Layer 5 of a small transformer language model trained on English Wikipedia (13 layers, counted from 0, width 128).
Take only the direct path to the model's output, skipping the later layers: a vector added to the residual stream pushes a token's score in proportion to its dot product with that token's output vector.

Output vectors of the tokens that the questions are about. A number n stands for n times 0.011.
"ven": 20 -29 29 -35 23 1 -43 -36 -49 -18 7 41 28 -42 -13 -13 -20 -62 12 -28 -12 -80 44 20 5 36 18 -15 -29 34 -16 20 -26 4 -6 -51 47 15 -23 -13 -15 -9 19 -49 -51 9 45 15 -18 -36 9 -26 23 10 -30 13 19 30 24 -4 -19 -13 -2 30 1 13 -48 -67 31 -35 -7 -13 -22 -11 -25 -7 -21 44 4 -21 -12 17 39 21 -11 26 5 -39 30 -1 37 16 -12 -7 1 26 2 -6 -20 19 41 23 -7 6 11 -6 39 94 10 5 -36 20 19 5 -43 9 6 25 47 10 -24 1 -1 -12 11 13 14 51
" ==\n\n": -13 -5 19 16 -9 -7 -39 -12 0 -46 -12 -13 26 -33 5 -20 -73 -18 -17 20 35 -2 -9 -38 4 -8 2 -32 7 -14 -49 21 -47 32 12 -29 29 0 -23 1 22 49 22 31 -1 -24 12 -12 18 23 20 52 10 34 -16 14 0 12 -23 -8 11 10 1 50 20 39 11 -1 8 -16 1 -21 -6 20 7 47 -39 15 -20 32 -26 5 10 -14 -16 0 14 31 -38 -19 1 48 -7 -21 3 9 -28 28 54 -7 -22 50 -4 -6 -43 -26 -53 -15 30 19 10 48 31 49 -59 -1 -26 6 10 -41 16 17 -52 -21 48 -30 -34 11
" County": -12 -11 35 20 38 -7 -11 -7 20 -44 13 13 -3 -27 20 -18 -15 3 -10 43 11 -2 9 1 35 -11 -12 -28 -44 17 -6 -1 -32 35 2 -10 -3 20 -11 -5 -55 12 55 -40 -10 -13 -15 -3 -11 -25 9 48 -1 34 -38 -14 9 -43 -2 4 -48 -17 -12 16 -9 45 -23 -31 -11 -3 7 0 -2 2 2 23 11 -4 22 18 12 4 -41 -38 -7 11 -2 -31 6 29 24 8 27 -26 -1 34 -18 22 31 3 -1 18 -12 -23 -13 32 -28 35 -19 -9 -30 35 13 -7 -8 5 -11 8 -2 5 -11 2 21 10 57 2 -23 13
"ides": -33 -42 -2 -14 4 2 -71 -49 -18 22 9 56 0 -1 2 -19 -11 -26 43 3 -16 9 22 -18 1 -23 -7 16 28 11 23 -26 23 55 -12 -5 35 -13 2 6 -4 -34 33 1 -30 -30 -40 -13 -24 -61 -5 43 -2 -14 -17 6 15 -17 6 -31 22 13 -36 54 -7 -27 -26 20 5 14 -14 -22 -27 -25 23 -36 31 62 4 13 71 21 -29 16 43 7 -2 -14 34 -45 -1 27 -25 36 13 40 -28 18 -44 6 -45 13 7 -28 -22 41 20 41 71 -6 -62 1 4 35 -14 13 -24 27 36 -24 -12 12 17 7 16 -19 -56 21
"ished": -22 -43 -19 30 32 -9 22 17 -35 10 54 -12 30 -30 31 -25 -29 -16 -72 38 4 -8 2 24 -5 -29 9 17 95 -14 33 -2 -2 10 64 -55 -41 -3 -10 -46 26 32 -51 23 -34 -75 17 -23 10 -58 -24 70 13 11 -4 9 29 -53 8 2 7 19 -3 36 -12 43 -13 -93 -10 7 14 -54 -18 1 -50 5 46 20 17 -36 -18 -13 12 29 55 38 -91 -30 -48 2 25 71 16 -2 31 45 -25 3 -24 61 -10 -4 -18 34 1 14 -4 23 7 24 -10 -30 -5 47 -57 -23 -29 25 61 19 -33 7 -50 13 23 -30 -32 45
" side": 0 -55 -9 -15 19 -3 21 -20 -27 -7 13 5 2 -19 -14 20 -12 -48 17 -45 15 -3 64 -5 48 34 21 10 18 4 -42 -4 -1 0 19 -15 17 23 19 -4 -51 -10 26 -19 -17 -13 3 -31 -33 -23 4 -20 -19 28 15 -23 37 4 -16 23 -29 10 28 1 -9 -21 -44 -27 30 -20 -5 -24 2 -58 53 28 34 -11 10 31 16 27 -6 18 13 -5 -21 -41 -60 21 -11 60 -18 25 31 33 -13 -36 25 3 -11 20 9 40 8 -17 -21 16 60 -13 -27 -18 -2 58 33 -25 -13 34 -1 -29 -15 15 -20 6 49 -56 -28 0
"-l": 13 12 -14 -14 21 4 -18 3 -27 7 -6 -13 22 -14 33 -20 -25 -4 21 8 -8 -29 18 -17 -8 -5 5 -7 -2 -7 -42 38 35 -10 53 -17 -12 13 -26 -12 -1 7 -1 10 -3 -16 -17 -9 -24 -10 26 -31 -3 -4 -19 34 38 -34 -23 -53 -27 -15 -13 16 -38 -8 -36 -46 24 -3 1 11 -20 -31 4 -22 -3 40 41 -24 -13 1 2 0 1 7 -44 -8 -38 -25 12 46 12 27 11 12 6 -32 31 10 -18 6 20 25 22 -12 -9 5 -19 19 28 -4 7 57 15 28 25 38 10 -8 -6 11 26 12 52 -18 -8 13
" is": 6 -40 18 -1 -14 9 -17 19 -18 -10 3 0 -9 -3 10 -6 2 16 -15 12 -26 -23 -15 12 24 -31 -4 -17 14 14 19 28 33 0 -35 0 -17 -8 -14 5 7 12 10 -9 1 -68 -34 -24 26 19 5 -14 -4 -19 22 14 17 21 4 16 -19 62 4 -3 -46 19 4 14 45 -9 -21 13 -14 -9 -13 -7 30 -4 11 24 31 18 -13 7 -37 -3 0 1 18 5 -17 27 -27 -12 2 2 7 -9 -18 1 -6 4 -3 -11 -34 -12 -17 5 36 -10 17 31 18 23 -22 -2 -42 40 -5 -23 -4 32 1 -55 60 -17 19 -9

Output weights of attention head 2. The head adds the sum of these rows, row i times number i of z. A number n stands for n times 0.004.
o0: -17 -29 -26 -10 11 -38 8 -1 1 48 -10 -25 -24 -21 8 -31 -9 4 -15 -46 25 -39 32 9 -18 -45 39 -6 -1 -20 69 0 35 24 20 -26 -23 -8 -5 -4 29 -3 15 -6 -33 -19 -50 2 25 17 3 -24 3 -15 32 -1 -44 62 -82 -1 24 58 -5 55 -57 20 -10 12 -53 -17 -26 3 -48 -7 26 -76 2 56 -24 28 18 -9 1 34 14 -26 32 -24 46 12 -36 31 -45 8 15 12 -2 0 9 -7 -16 -35 32 31 -9 4 17 7 2 10 19 19 16 31 -31 5 25 38 21 37 19 4 -49 -22 18 17 19 7
o1: 15 -72 -31 1 4 -25 40 -18 -14 5 -21 -15 14 -23 45 -18 8 19 -26 -38 -13 -32 39 -43 37 -69 3 2 14 14 29 1 -8 -24 -15 -50 5 4 25 14 9 25 -40 24 4 16 11 72 35 23 11 -3 6 43 45 18 -8 45 -68 0 16 40 51 39 3 3 -28 3 -23 -14 -7 -29 -9 -10 29 -65 26 -34 -4 42 44 76 -7 46 15 -36 -29 41 48 -35 35 0 -17 -15 -77 33 -24 9 -27 -22 -29 -39 0 -45 11 64 -6 -13 -10 -26 10 -34 -8 0 36 10 -27 -13 22 -1 13 -43 -9 37 -38 44 -30 -19
o2: -15 13 36 57 -32 20 -24 11 -22 27 4 -10 -1 19 -49 -10 -2 -40 11 -71 22 -13 -56 16 -2 16 63 3 3 -32 -19 -30 26 3 -26 53 -34 3 3 18 42 -33 -49 33 -20 -16 67 -29 47 -8 -7 26 10 5 8 43 9 0 4 54 -9 -13 -9 7 9 -16 -60 27 19 -2 52 -4 8 20 -1 -5 -45 16 8 -56 6 -8 48 -4 -11 -1 51 43 -41 26 -8 -44 44 44 7 21 -15 -7 -20 39 39 -14 12 -10 -2 7 -26 -22 7 -14 -26 -9 -7 -3 -23 -2 -24 -28 -13 -10 -3 -16 -22 16 -61 -12 -25 48
o3: 8 17 22 -34 -2 36 8 8 12 -26 -1 -19 1 -56 7 53 19 23 -14 -37 28 -42 -4 -18 24 27 37 -51 2 18 58 -4 -28 -2 -40 2 2 -31 -11 10 16 36 -15 3 -24 -35 -17 0 95 30 -12 22 3 -30 5 -18 20 9 -62 -40 5 42 -21 20 -32 8 49 7 -32 4 62 -41 -2 23 42 -26 49 -2 0 -5 18 38 19 20 -24 -6 4 -20 -3 -17 4 -2 -55 -26 -49 25 30 22 -7 33 -17 58 -15 3 -48 60 -8 -29 34 -52 26 58 -22 36 -60 -29 -20 -9 -57 3 -25 -28 -8 -66 25 -12 29 16
o4: 13 11 -5 -30 4 17 -4 -7 -16 -14 21 -37 70 -45 8 12 16 32 -18 -32 10 26 26 60 15 34 -38 32 8 -28 -55 -14 34 22 -2 38 -18 4 -25 21 -13 3 27 11 -9 -1 -5 3 18 -10 -21 7 -12 7 -1 -2 44 -41 -5 -10 34 -17 -15 -91 -14 -31 -15 7 25 26 -19 -45 -9 -39 -52 -24 -16 43 -22 2 5 -46 -12 0 49 10 15 44 8 -2 -7 -59 30 10 28 -17 34 -36 -31 -13 41 9 -30 19 0 0 -36 52 -14 -23 1 -1 -15 -22 25 17 63 57 54 4 22 -27 12 -35 -3 -25 -17 -9
o5: 56 63 7 -20 33 1 62 4 38 13 -12 26 14 -25 -26 8 17 51 -3 35 -8 46 6 57 28 1 -8 -15 3 40 2 -11 17 -1 -37 12 30 6 0 -42 -85 -2 35 -20 15 12 -25 33 29 -14 8 -40 -15 -25 -63 -24 -39 -21 -3 23 -25 -21 -31 -3 34 4 -74 29 33 -32 24 17 -16 -1 -7 -2 26 13 13 17 29 62 8 -75 -40 58 -42 -10 43 32 -14 -27 -41 -5 -21 11 -6 -1 -32 -3 26 10 -48 -47 -16 -11 17 -16 35 -42 -24 59 -16 -29 -45 22 -8 8 -26 2 -14 17 -29 3 -5 24 -23 3
o6: 56 13 3 14 31 -15 2 -34 17 -30 -8 21 -27 -26 -36 -5 -5 20 12 -28 6 29 7 -55 6 -12 28 14 -7 21 5 -71 -35 -37 18 14 23 -83 18 -72 -88 -15 -20 17 -10 -35 35 32 35 -13 20 19 11 -23 -3 4 21 14 -37 -25 -6 5 -22 -13 -22 -4 12 -7 -9 35 -30 2 -39 -34 -1 41 -4 22 32 -48 -8 24 13 15 11 40 0 26 43 34 5 20 30 20 2 -6 -25 11 5 -17 21 21 -1 53 12 12 -61 17 -39 9 10 -9 13 57 -9 26 12 10 33 -18 -30 2 -30 -55 28 31 -12 13
o7: -43 -15 21 -12 8 -46 11 9 72 5 25 14 15 5 -20 -42 -16 -5 27 -4 32 -4 14 -5 -74 25 -18 22 -32 15 23 -33 -12 0 -46 39 26 12 -43 2 -9 -62 -52 11 -25 49 27 16 33 22 11 20 -5 31 -50 42 -4 -34 4 -5 32 3 -47 61 56 22 11 8 -5 -45 9 -46 -20 36 22 -4 -9 -32 24 -24 -10 62 -11 -14 -37 22 -6 -25 -16 -13 2 -39 -16 -8 23 -24 29 -10 13 32 53 4 -71 -3 10 14 25 -28 -10 -1 -26 -13 -33 5 27 -35 92 -19 1 31 58 -25 31 -18 -49 57 -25 -24
o8: 22 -48 -34 -32 -15 -44 19 43 33 -31 -12 34 -7 -27 -41 -4 -16 -21 14 -36 23 25 80 28 -59 44 -27 -19 2 -40 -15 -25 11 26 40 64 76 4 2 -58 -25 -2 33 -8 -10 -5 31 32 -37 -5 -8 -72 6 -20 -14 14 -19 -17 19 11 -9 -13 -48 -21 35 -8 66 -23 -27 -22 -6 -14 40 -9 -18 -2 -21 8 -13 -46 -20 -52 -36 38 -18 -37 -47 -43 4 17 5 -3 43 -3 -29 -1 -15 50 58 13 55 25 -23 -6 -10 -5 40 31 -48 86 48 14 -4 51 23 -2 29 38 -22 -22 -23 4 19 4 72 -12 -2 -7
o9: -3 28 -7 -20 -18 -81 -3 0 25 -20 26 47 -10 36 -25 12 -16 36 5 -35 -19 31 19 35 1 36 5 19 -42 7 23 -2 -8 -21 -30 34 8 73 0 8 -40 -24 20 23 -4 6 -21 -8 -15 -5 -21 -10 4 -18 -38 -30 11 -41 30 5 -25 -14 -31 -21 -38 -9 -64 -15 17 -44 41 -11 19 -42 -16 -4 8 -25 5 3 -26 14 0 4 10 1 19 -20 -27 16 3 -21 9 -16 61 -7 -10 -21 -27 6 60 29 27 -10 87 -5 3 -4 -15 5 -50 40 1 -59 33 -3 61 -51 16 8 27 -8 33 4 -7 50 14 25
o10: 28 28 32 24 25 10 22 10 -18 -15 -60 -16 0 -29 -14 3 -72 -40 -3 -21 18 -35 22 -27 -8 40 6 -11 11 34 -9 -30 14 17 -5 16 52 -41 -2 -13 11 37 -26 -4 -3 -3 6 -73 4 -14 -22 -9 -8 35 -68 11 -12 14 23 27 26 -26 -9 -27 6 -29 -23 17 18 19 -4 19 -3 -51 11 -39 16 11 14 -35 6 -21 20 -52 -43 11 -13 50 12 19 16 -6 63 19 -16 26 28 28 24 -25 23 4 -6 26 -27 -52 46 4 26 35 -19 42 15 -51 -15 41 -13 34 5 -26 -54 16 -9 9 21 -11 25 -12
o11: 28 44 38 -36 -18 -10 14 21 44 42 -23 -25 -40 -47 11 29 3 -20 1 34 55 20 6 -28 14 15 6 -55 -28 -2 49 -30 -36 48 -30 22 -25 49 -2 -43 -24 -4 22 -29 -11 0 -57 24 -63 -49 38 5 0 17 -25 -39 28 -36 -1 -22 -31 -21 45 -11 -66 -24 -43 -17 10 -29 -15 23 -7 28 6 11 -16 18 13 11 47 38 39 27 -47 -8 -47 21 -3 21 12 15 13 -17 -26 -36 34 40 -13 16 -9 58 8 -15 33 38 43 -15 18 8 -47 2 -1 -19 39 13 -10 -60 -13 72 -4 -4 24 5 -35 32 -53 7
o12: 15 -20 -1 -26 24 3 11 5 2 -30 -9 -3 -41 3 -59 17 44 -86 -25 -15 29 36 15 26 52 -32 13 -24 9 -66 14 -25 -3 -30 -18 16 25 -41 -17 -32 52 -25 1 20 19 16 21 -50 -17 11 -42 -8 -20 -3 29 34 -28 37 -77 29 26 -25 -20 9 -4 33 -8 49 19 -2 0 21 39 -7 -15 5 41 7 22 -2 9 -52 -54 -3 7 -44 6 8 -22 -12 -41 23 -12 19 32 34 15 -36 36 9 -25 35 -1 -64 -3 -11 -15 -7 55 -19 10 50 -2 16 48 -33 36 10 10 33 4 -19 -53 8 26 34 -6 5
o13: 7 41 7 6 1 48 -68 -25 -3 9 24 -5 46 3 -1 -15 -5 39 0 -23 57 47 54 9 -2 0 12 -2 2 -14 -3 -1 -27 -28 38 8 22 -10 4 -8 10 -15 -23 -16 -2 -36 40 -35 34 -33 -16 39 11 35 3 -23 -66 23 44 14 -12 16 10 -4 -49 -23 4 21 26 -47 -25 -61 13 26 6 -24 -36 -18 -26 13 18 43 13 12 -40 -7 -21 10 -22 -1 51 40 2 -12 15 -13 -22 18 -45 -15 28 -2 -22 -73 -33 -13 47 -19 -34 29 0 11 -26 12 -42 -11 69 -49 -5 -42 -10 -6 -27 -17 84 33 28 19
o14: -17 -29 -43 -22 -22 12 -38 39 -3 -14 1 8 14 62 -20 2 -10 15 13 0 -68 30 -22 -16 54 -34 10 49 -21 -65 -44 1 -1 -21 -29 -41 15 -19 -23 7 -9 10 9 54 -3 23 32 -41 2 46 6 -3 -3 22 52 8 -33 22 45 -28 31 17 -21 64 -14 12 6 -12 32 14 7 20 0 28 33 -14 7 34 8 14 -12 -27 -62 25 18 -32 -61 -16 23 5 -27 41 -22 -58 -5 -45 -25 -65 -28 33 -22 17 19 6 -1 -23 16 -46 -14 53 9 19 21 21 37 -13 -15 55 -57 -17 22 -5 26 46 -6 0 8 -8
o15: 10 -9 22 48 22 -44 26 19 10 23 -4 1 39 -26 -26 54 -1 32 -1 11 3 12 -13 -15 7 31 -30 19 -4 22 27 -12 6 7 -5 -9 -26 -3 -48 -48 0 -8 0 -8 14 -31 9 -37 -73 -23 -29 32 2 -11 -46 -35 8 35 43 -22 -21 21 14 -32 -7 37 27 -8 -27 4 -4 12 30 -24 -8 -20 18 0 -13 -14 58 18 17 -9 -38 2 19 0 -10 10 11 -42 -1 59 -5 12 -43 13 -11 -2 -12 -27 -52 9 -4 -4 12 -4 9 14 -43 -41 -16 34 6 -24 14 17 -32 42 55 -17 9 29 -44 -20 26 55
o16: -17 -15 25 38 48 -45 9 23 18 -31 29 -24 22 -25 -13 15 -18 12 -16 -15 38 39 4 10 -24 -13 39 -21 -10 -7 -19 18 -12 46 -26 32 30 1 36 -33 2 2 -27 3 19 -25 45 -32 -5 30 -45 -37 6 -7 -67 6 13 60 33 13 -46 13 13 44 2 20 11 30 -8 -23 -12 -15 -7 55 -23 -32 8 -47 0 46 25 10 -61 -21 -5 -18 -16 62 6 -23 28 41 -38 11 -6 3 -39 12 -20 36 0 -9 1 -8 1 -26 0 -28 11 58 0 32 8 -12 -19 40 24 -49 -46 2 -16 42 -32 -33 -37 -36 -9 -9
o17: -21 -19 39 -9 25 -2 5 -21 8 34 -29 18 -9 2 -9 -2 12 -31 -4 33 35 1 24 -8 24 14 -18 7 33 -11 -21 1 -27 30 20 -29 -7 -8 4 -20 14 6 54 6 -12 -9 53 -15 -49 -12 13 4 3 2 -31 -1 -32 3 -47 28 33 -17 -17 12 -38 29 16 7 -25 -34 -38 -23 19 -12 56 -17 20 33 -32 -30 -59 51 22 -28 8 -9 9 -11 -6 -10 -9 58 2 1 8 31 1 43 3 14 54 -31 -23 -12 40 -50 -78 39 -1 -15 -6 -6 -25 26 2 -9 -7 23 -41 15 49 -28 -16 -8 -8 17 -21 21
o18: 8 -1 -31 19 -47 54 8 -20 -31 27 -3 -7 52 -14 9 -34 21 -33 35 26 11 6 3 -80 -15 12 -22 27 -9 4 -3 9 -25 -7 31 -23 -19 -21 -16 20 39 -20 49 15 -14 8 14 5 -32 -31 -63 -5 -14 31 6 39 52 -37 -5 -32 35 24 -26 -11 -18 -71 19 -64 43 27 9 -41 41 -66 4 16 10 -5 -10 25 -15 4 62 43 -22 22 -37 -35 -64 -20 52 -24 15 21 19 22 0 -15 -9 -3 -8 -26 -19 -5 -4 14 -41 -35 27 23 -20 -14 -1 32 10 27 63 30 5 -21 12 16 1 44 -52 26 -4 45
o19: 22 38 -2 -7 -15 18 -15 -16 8 15 -2 27 53 27 -32 -37 15 6 -8 2 36 -10 -38 11 28 -21 6 2 37 -16 19 8 -8 -29 47 30 25 -65 23 13 15 9 -10 60 8 14 0 9 8 -40 -6 -3 13 -24 51 -36 -15 -12 -56 -11 22 2 -15 -21 5 -9 -11 -18 -45 -36 10 11 8 16 -7 10 -15 25 19 -40 16 16 28 61 -2 -27 36 16 -2 -22 -31 34 -6 12 -18 22 10 -40 -10 -15 -22 -26 -17 8 4 -42 2 -6 6 0 -17 -6 -30 63 18 0 25 -39 -2 58 -7 29 -20 -19 -76 -32 18 -47
o20: 41 0 -7 -25 11 42 -39 -17 -34 31 -18 15 1 19 29 -2 9 9 0 -26 -23 -7 -38 29 3 -69 -30 -30 17 -25 -42 -11 -43 16 9 7 7 -28 6 49 -6 -8 -17 -6 26 6 -28 -26 -4 30 7 -4 44 8 0 8 -12 -57 -73 -22 70 -43 23 -30 26 5 -26 -11 -11 57 -1 63 1 -26 15 9 1 18 -11 -43 3 -41 2 12 85 -67 -16 -31 1 -17 -40 -48 73 -34 50 34 -3 3 71 43 -8 21 50 -23 -24 24 -2 -36 -30 5 30 1 34 27 29 -40 3 -1 -6 33 0 18 -5 38 -16 -17 9 13
o21: -10 6 22 66 -21 -18 -27 46 16 8 38 -7 -8 32 10 33 4 8 -13 44 1 -4 -54 -13 -16 -52 4 20 -8 7 46 22 0 7 -21 -2 -24 50 -13 18 -22 -43 -48 -2 -1 -8 -53 32 -29 45 -5 25 -30 -20 1 -47 -15 23 11 24 32 21 -18 53 -16 61 -48 56 -19 -14 14 41 -1 30 -37 -7 -74 16 -12 -16 -18 -7 -7 -7 -4 19 19 -5 -38 -1 36 1 42 -23 24 9 -49 55 15 48 1 -16 -31 4 -40 -11 46 -10 -2 7 -2 42 57 -27 -63 1 -40 29 -48 38 -4 -26 -10 -42 -60 -4 -20 28
o22: 4 15 34 55 8 -27 -6 -9 2 26 15 48 0 -23 -82 -2 -38 -34 -44 14 26 -12 -33 -21 -3 -10 -40 -30 -16 6 -21 19 -5 21 -51 -5 31 10 18 -14 73 41 39 -15 8 -40 1 -9 -45 -10 -23 -2 12 -22 32 17 -47 60 1 44 13 -11 -7 -17 30 -1 5 47 -36 -2 -16 3 -7 50 -50 22 -15 41 45 -3 -38 14 10 -43 -22 -52 34 38 -42 -33 -45 15 -18 -62 8 27 -13 44 22 -48 38 5 37 -19 12 -18 -39 8 -12 48 40 11 55 -5 18 19 -36 10 -13 4 22 -8 -13 51 3 2 -30 -16
o23: -6 24 25 23 18 31 25 12 -19 -31 19 20 -11 -5 -9 18 27 -24 6 -31 2 -7 -24 -17 -19 -18 1 0 -11 22 12 -3 -48 -19 14 50 18 -42 -16 3 51 18 -45 47 -5 37 -14 50 26 29 30 9 -23 24 35 -19 2 -8 -8 -39 -10 6 -53 29 -3 3 -20 6 24 2 18 36 19 42 -6 8 -28 -7 -30 -2 1 26 -7 -21 -13 39 -30 -9 0 -4 -17 26 -7 -22 -19 -37 0 6 -3 10 -20 22 1 44 -19 -2 19 8 -3 -11 -9 4 -31 -86 -20 -6 -20 4 38 -13 6 43 -55 0 -22 1 -1 -26
o24: -5 -9 -32 -28 50 -7 0 -6 -4 27 -56 -4 23 -21 -19 -16 35 6 5 70 -21 7 14 -8 5 59 -10 60 18 -31 1 11 25 28 -29 19 45 25 10 1 -41 14 22 -11 4 -5 -40 20 28 -17 12 -8 -33 -9 29 3 -11 25 53 -29 19 -2 -15 69 -16 -28 -22 18 7 -47 18 3 24 -31 19 -12 12 -3 -22 28 -16 40 -18 -31 -55 2 -24 63 25 -58 -6 -36 -4 -27 -9 -17 7 21 -50 -26 -8 8 -5 23 10 1 4 28 -20 -46 10 -19 29 33 55 14 46 2 -65 -2 -5 -47 -1 -26 -26 6 -13 -44
o25: 16 6 18 -11 11 59 5 -10 -30 -20 -11 7 -34 -24 -13 -20 12 9 -6 31 2 -1 -15 -11 -7 -33 -38 -43 -9 0 -33 -26 1 3 -16 10 10 33 36 -21 63 -37 7 -23 35 -35 -23 13 -9 40 33 1 15 14 46 -47 -71 29 -2 8 -2 -13 7 -12 3 64 25 -7 63 -49 39 7 -4 11 32 33 0 17 -9 11 -30 -49 -56 -45 -41 -41 39 28 -4 22 -5 49 17 -59 10 -46 2 21 32 44 -30 41 7 39 6 -4 19 11 -41 -4 14 4 -38 -7 -1 18 -49 33 -10 -14 9 31 -4 -34 26 -5 -6 -16
o26: 7 10 -49 -30 -42 -16 22 24 -12 46 -15 27 10 16 -12 -6 -4 -12 -7 -69 -23 -18 17 4 -22 3 30 -8 20 -9 33 -20 32 11 -1 -12 -53 0 26 2 29 56 1 -17 7 20 5 -14 81 -38 -3 17 1 23 31 13 6 -10 -51 -45 -24 33 -3 10 -21 -25 33 22 14 16 25 -15 29 0 -1 -18 -31 11 42 -14 28 32 -35 54 -2 -17 -7 1 33 -13 -4 17 13 -7 -6 -11 44 -52 1 -18 -18 -44 -28 5 13 10 13 -22 -13 23 -5 -23 0 -13 7 -46 39 -75 -16 3 26 19 -7 37 -26 -2 7 -17
o27: 8 2 -12 -33 22 -7 -20 -7 -38 18 32 16 18 -20 34 22 9 -6 -48 -8 20 13 -33 37 43 34 18 -9 -26 43 -6 -25 10 9 26 11 -7 8 3 13 2 -17 16 -39 -19 -18 -38 -47 -10 11 23 -12 -32 -40 -2 19 1 -1 59 -8 -45 11 18 18 -37 67 -16 16 9 -33 -24 -6 -48 29 -16 32 27 10 6 22 38 -6 4 -14 -36 -37 -25 38 -31 -42 1 -7 3 31 8 -3 3 1 2 -21 41 35 13 -38 -22 -7 8 1 39 -3 -10 16 -2 -10 35 1 -9 8 35 40 -9 12 -8 -9 -38 -23 -50 3
o28: 54 57 -1 -43 12 -29 -44 -7 49 -9 -37 26 13 16 -31 33 -21 -28 -13 -1 -32 -21 24 -13 10 -1 10 3 5 6 -1 33 -69 16 -25 -26 -7 -1 14 9 -36 5 -31 51 36 9 -10 16 -10 41 19 4 24 13 -14 -19 -24 14 4 33 37 -5 7 -11 -64 2 7 -4 -27 -4 10 30 16 -12 30 -6 19 -11 20 -7 -62 31 37 -17 -36 -4 6 -13 31 -27 -8 -29 35 5 -4 34 26 10 7 -22 -42 -19 30 13 26 13 22 -9 -67 -23 20 -18 16 -30 20 49 -36 10 -31 -15 -8 -72 38 -10 15 18 14 -10
o29: 13 -34 10 20 0 37 2 -35 1 12 26 4 -12 -37 2 32 -17 94 -47 -3 -20 37 19 -31 45 18 2 -7 -4 9 -1 0 18 -11 14 -22 -23 46 -11 -22 3 6 -24 9 -52 60 0 -52 10 28 22 41 4 -54 -12 -33 -40 9 -1 46 -26 -23 1 26 -62 8 -28 -16 -1 -77 22 -19 -19 65 -44 43 16 -10 23 -29 57 8 -57 9 25 39 9 46 -21 -11 41 -53 24 33 -12 0 -13 19 -26 -23 18 -30 7 44 29 70 -14 -43 10 -6 -10 57 30 -3 32 -16 -59 -67 -44 54 2 -24 -13 14 -7 7 -11 -42
o30: 27 -47 10 -38 -23 35 -29 -44 -3 -2 -7 -38 15 -17 -2 32 -44 18 12 -9 18 -11 -29 -29 9 -2 -22 -3 -16 -41 -9 5 -40 65 -40 40 13 63 -14 50 -11 -12 -26 0 2 60 21 10 -47 -13 -30 19 -7 52 -7 27 0 23 -33 24 -26 13 1 3 -11 -69 -78 33 52 12 42 -5 17 21 -11 -3 7 -15 49 18 18 -7 -44 -43 42 -27 -8 15 -8 24 12 -46 -12 49 42 -77 53 -10 65 15 28 -25 9 -61 13 38 -26 4 33 -17 -17 -11 -22 -42 37 20 2 -17 12 43 3 53 0 -9 37 -72 -23 7
o31: 4 -3 -31 13 29 -21 -11 -31 38 -65 22 10 -2 -7 20 -19 -19 -10 8 -33 -32 60 -1 31 21 -35 -26 28 2 8 47 -2 8 52 -16 14 32 17 38 6 -17 -68 24 -31 -21 -11 -11 0 5 15 -34 7 -10 1 -14 -35 -47 2 -56 -49 -27 -17 -43 1 29 -21 -4 6 2 -2 17 14 -8 -18 8 23 0 -25 40 3 -9 -52 6 9 1 19 10 14 -14 5 4 -12 32 -38 -21 19 14 -33 0 22 2 44 17 -35 -16 -22 11 55 7 14 -37 59 25 49 -2 57 2 -1 -26 1 2 28 4 -29 46 -1 -4 -7

Each question shows a token from some text and the vector z that the head gathered there. A number n stands for n times 0.024.

" war": -4 -5 -1 13 0 -6 12 5 -6 -11 0 -6 7 -3 4 -2 2 -11 9 0 -3 -7 -2 13 -8 3 -10 -5 -20 4 7 7
Which of these tokens does it push up most? " ==\n\n"

" st": 26 16 24 26 -12 -12 10 -18 -8 -15 -7 -6 -10 -6 1 32 -1 11 33 8 -26 1 0 -10 1 -14 14 6 -13 6 7 3
Which two tokens does it push up most, strongest first? "ished", "ides"

" ref": 0 2 17 3 10 1 20 -26 11 -7 48 -31 -22 -4 -25 22 7 15 11 2 -15 -25 39 -6 -11 -27 -13 -1 33 10 21 -3
Which two tokens does it push up most, strongest first? "ven", " ==\n\n"

" he": 17 0 28 15 3 -15 16 -13 -15 -23 -1 -14 1 -24 -13 20 10 -4 20 13 -18 -13 -3 -12 -13 -9 3 -11 -2 -13 16 4
Which of these tokens does it push up most? "ished"

"5": -10 -8 -15 7 13 -21 -10 -6 7 -11 -4 -16 19 -37 23 -22 -6 -14 24 4 26 -1 3 17 4 12 -32 5 -9 -23 35 23
Which of these tokens does it push up most? "-l"

" ass": -8 -11 -8 -9 -5 31 9 -8 25 5 24 -16 22 -12 -42 27 -12 24 51 10 -7 -14 30 -23 8 -25 -23 0 -9 -6 27 11
Which of these tokens does it push up most? " side"

" election": 12 -16 20 15 -5 -1 5 -54 13 -11 46 -32 -30 -8 -27 30 -2 21 -10 8 -13 3 61 -3 -8 -19 -26 12 40 15 12 -4
Which of these tokens does it push up most? " ==\n\n"

"work": -2 -2 8 10 17 16 21 7 25 15 -4 -1 -43 21 -24 26 7 1 32 -2 -29 -23 -6 -7 18 -20 -21 19 -6 10 24 18
Which of these tokens does it push up most? "ven"

"ing": 10 19 1 27 5 12 13 7 7 -7 9 -14 -8 -9 -2 10 12 13 31 2 -17 -14 -8 4 16 -19 -2 21 -19 18 18 -6
Which of these tokens does it push up most? "ides"

" all": 8 24 5 20 10 -15 -11 -2 -9 -20 -4 -29 3 -26 1 10 -3 14 30 -6 7 0 -18 15 0 -9 1 25 -20 10 10 13
Which three tokens does it push up most, strongest first? "ished", "ides", " side"

"ific": 0 4 4 26 7 6 10 15 -12 -5 -4 4 0 3 9 -7 9 -7 -1 -3 0 -1 2 11 -1 1 -13 -1 -5 -6 5 15
Which of these tokens does it push up most? " ==\n\n"

",": 7 9 -6 52 -41 -10 -12 -26 10 -35 -20 16 -20 2 8 15 -4 14 10 -12 -5 20 33 6 20 19 -38 26 -5 5 2 14
Which of these tokens does it push up most? " ==\n\n"

"ilm": 3 9 15 35 2 -3 12 16 -12 -8 -7 0 -2 -3 7 -9 4 -4 2 0 -5 -10 -3 16 -7 -4 -4 -16 -1 -5 7 8
Which two tokens does it push up most, strongest first? " ==\n\n", " is"

" ag": -1 1 -1 -1 11 -7 12 -6 -9 -8 0 -1 -4 -1 13 -12 5 -18 14 0 13 -9 -12 0 -5 -6 -9 -11 -6 -14 10 11
Which of these tokens does it push up most? "-l"

"est": -9 5 -5 9 7 8 22 -3 20 -27 15 -31 -4 -16 3 10 0 10 25 15 2 -6 8 6 10 -21 -7 13 -12 24 13 -2
Which of these tokens does it push up most? "ished"

"icip": -17 13 5 16 1 2 22 9 9 -26 7 -21 -14 2 1 9 12 -12 18 16 -18 -14 5 15 -1 -10 -10 -4 -8 3 -10 -3
Which three tokens does it push up most, strongest first? "ished", " ==\n\n", "ven"

" ": -22 -17 21 20 16 -9 10 1 73 25 42 -3 -52 -7 -44 37 17 26 12 -6 -31 -20 26 3 4 -8 -21 11 20 5 27 -14
Which three tokens does it push up most, strongest first? "ven", " County", " side"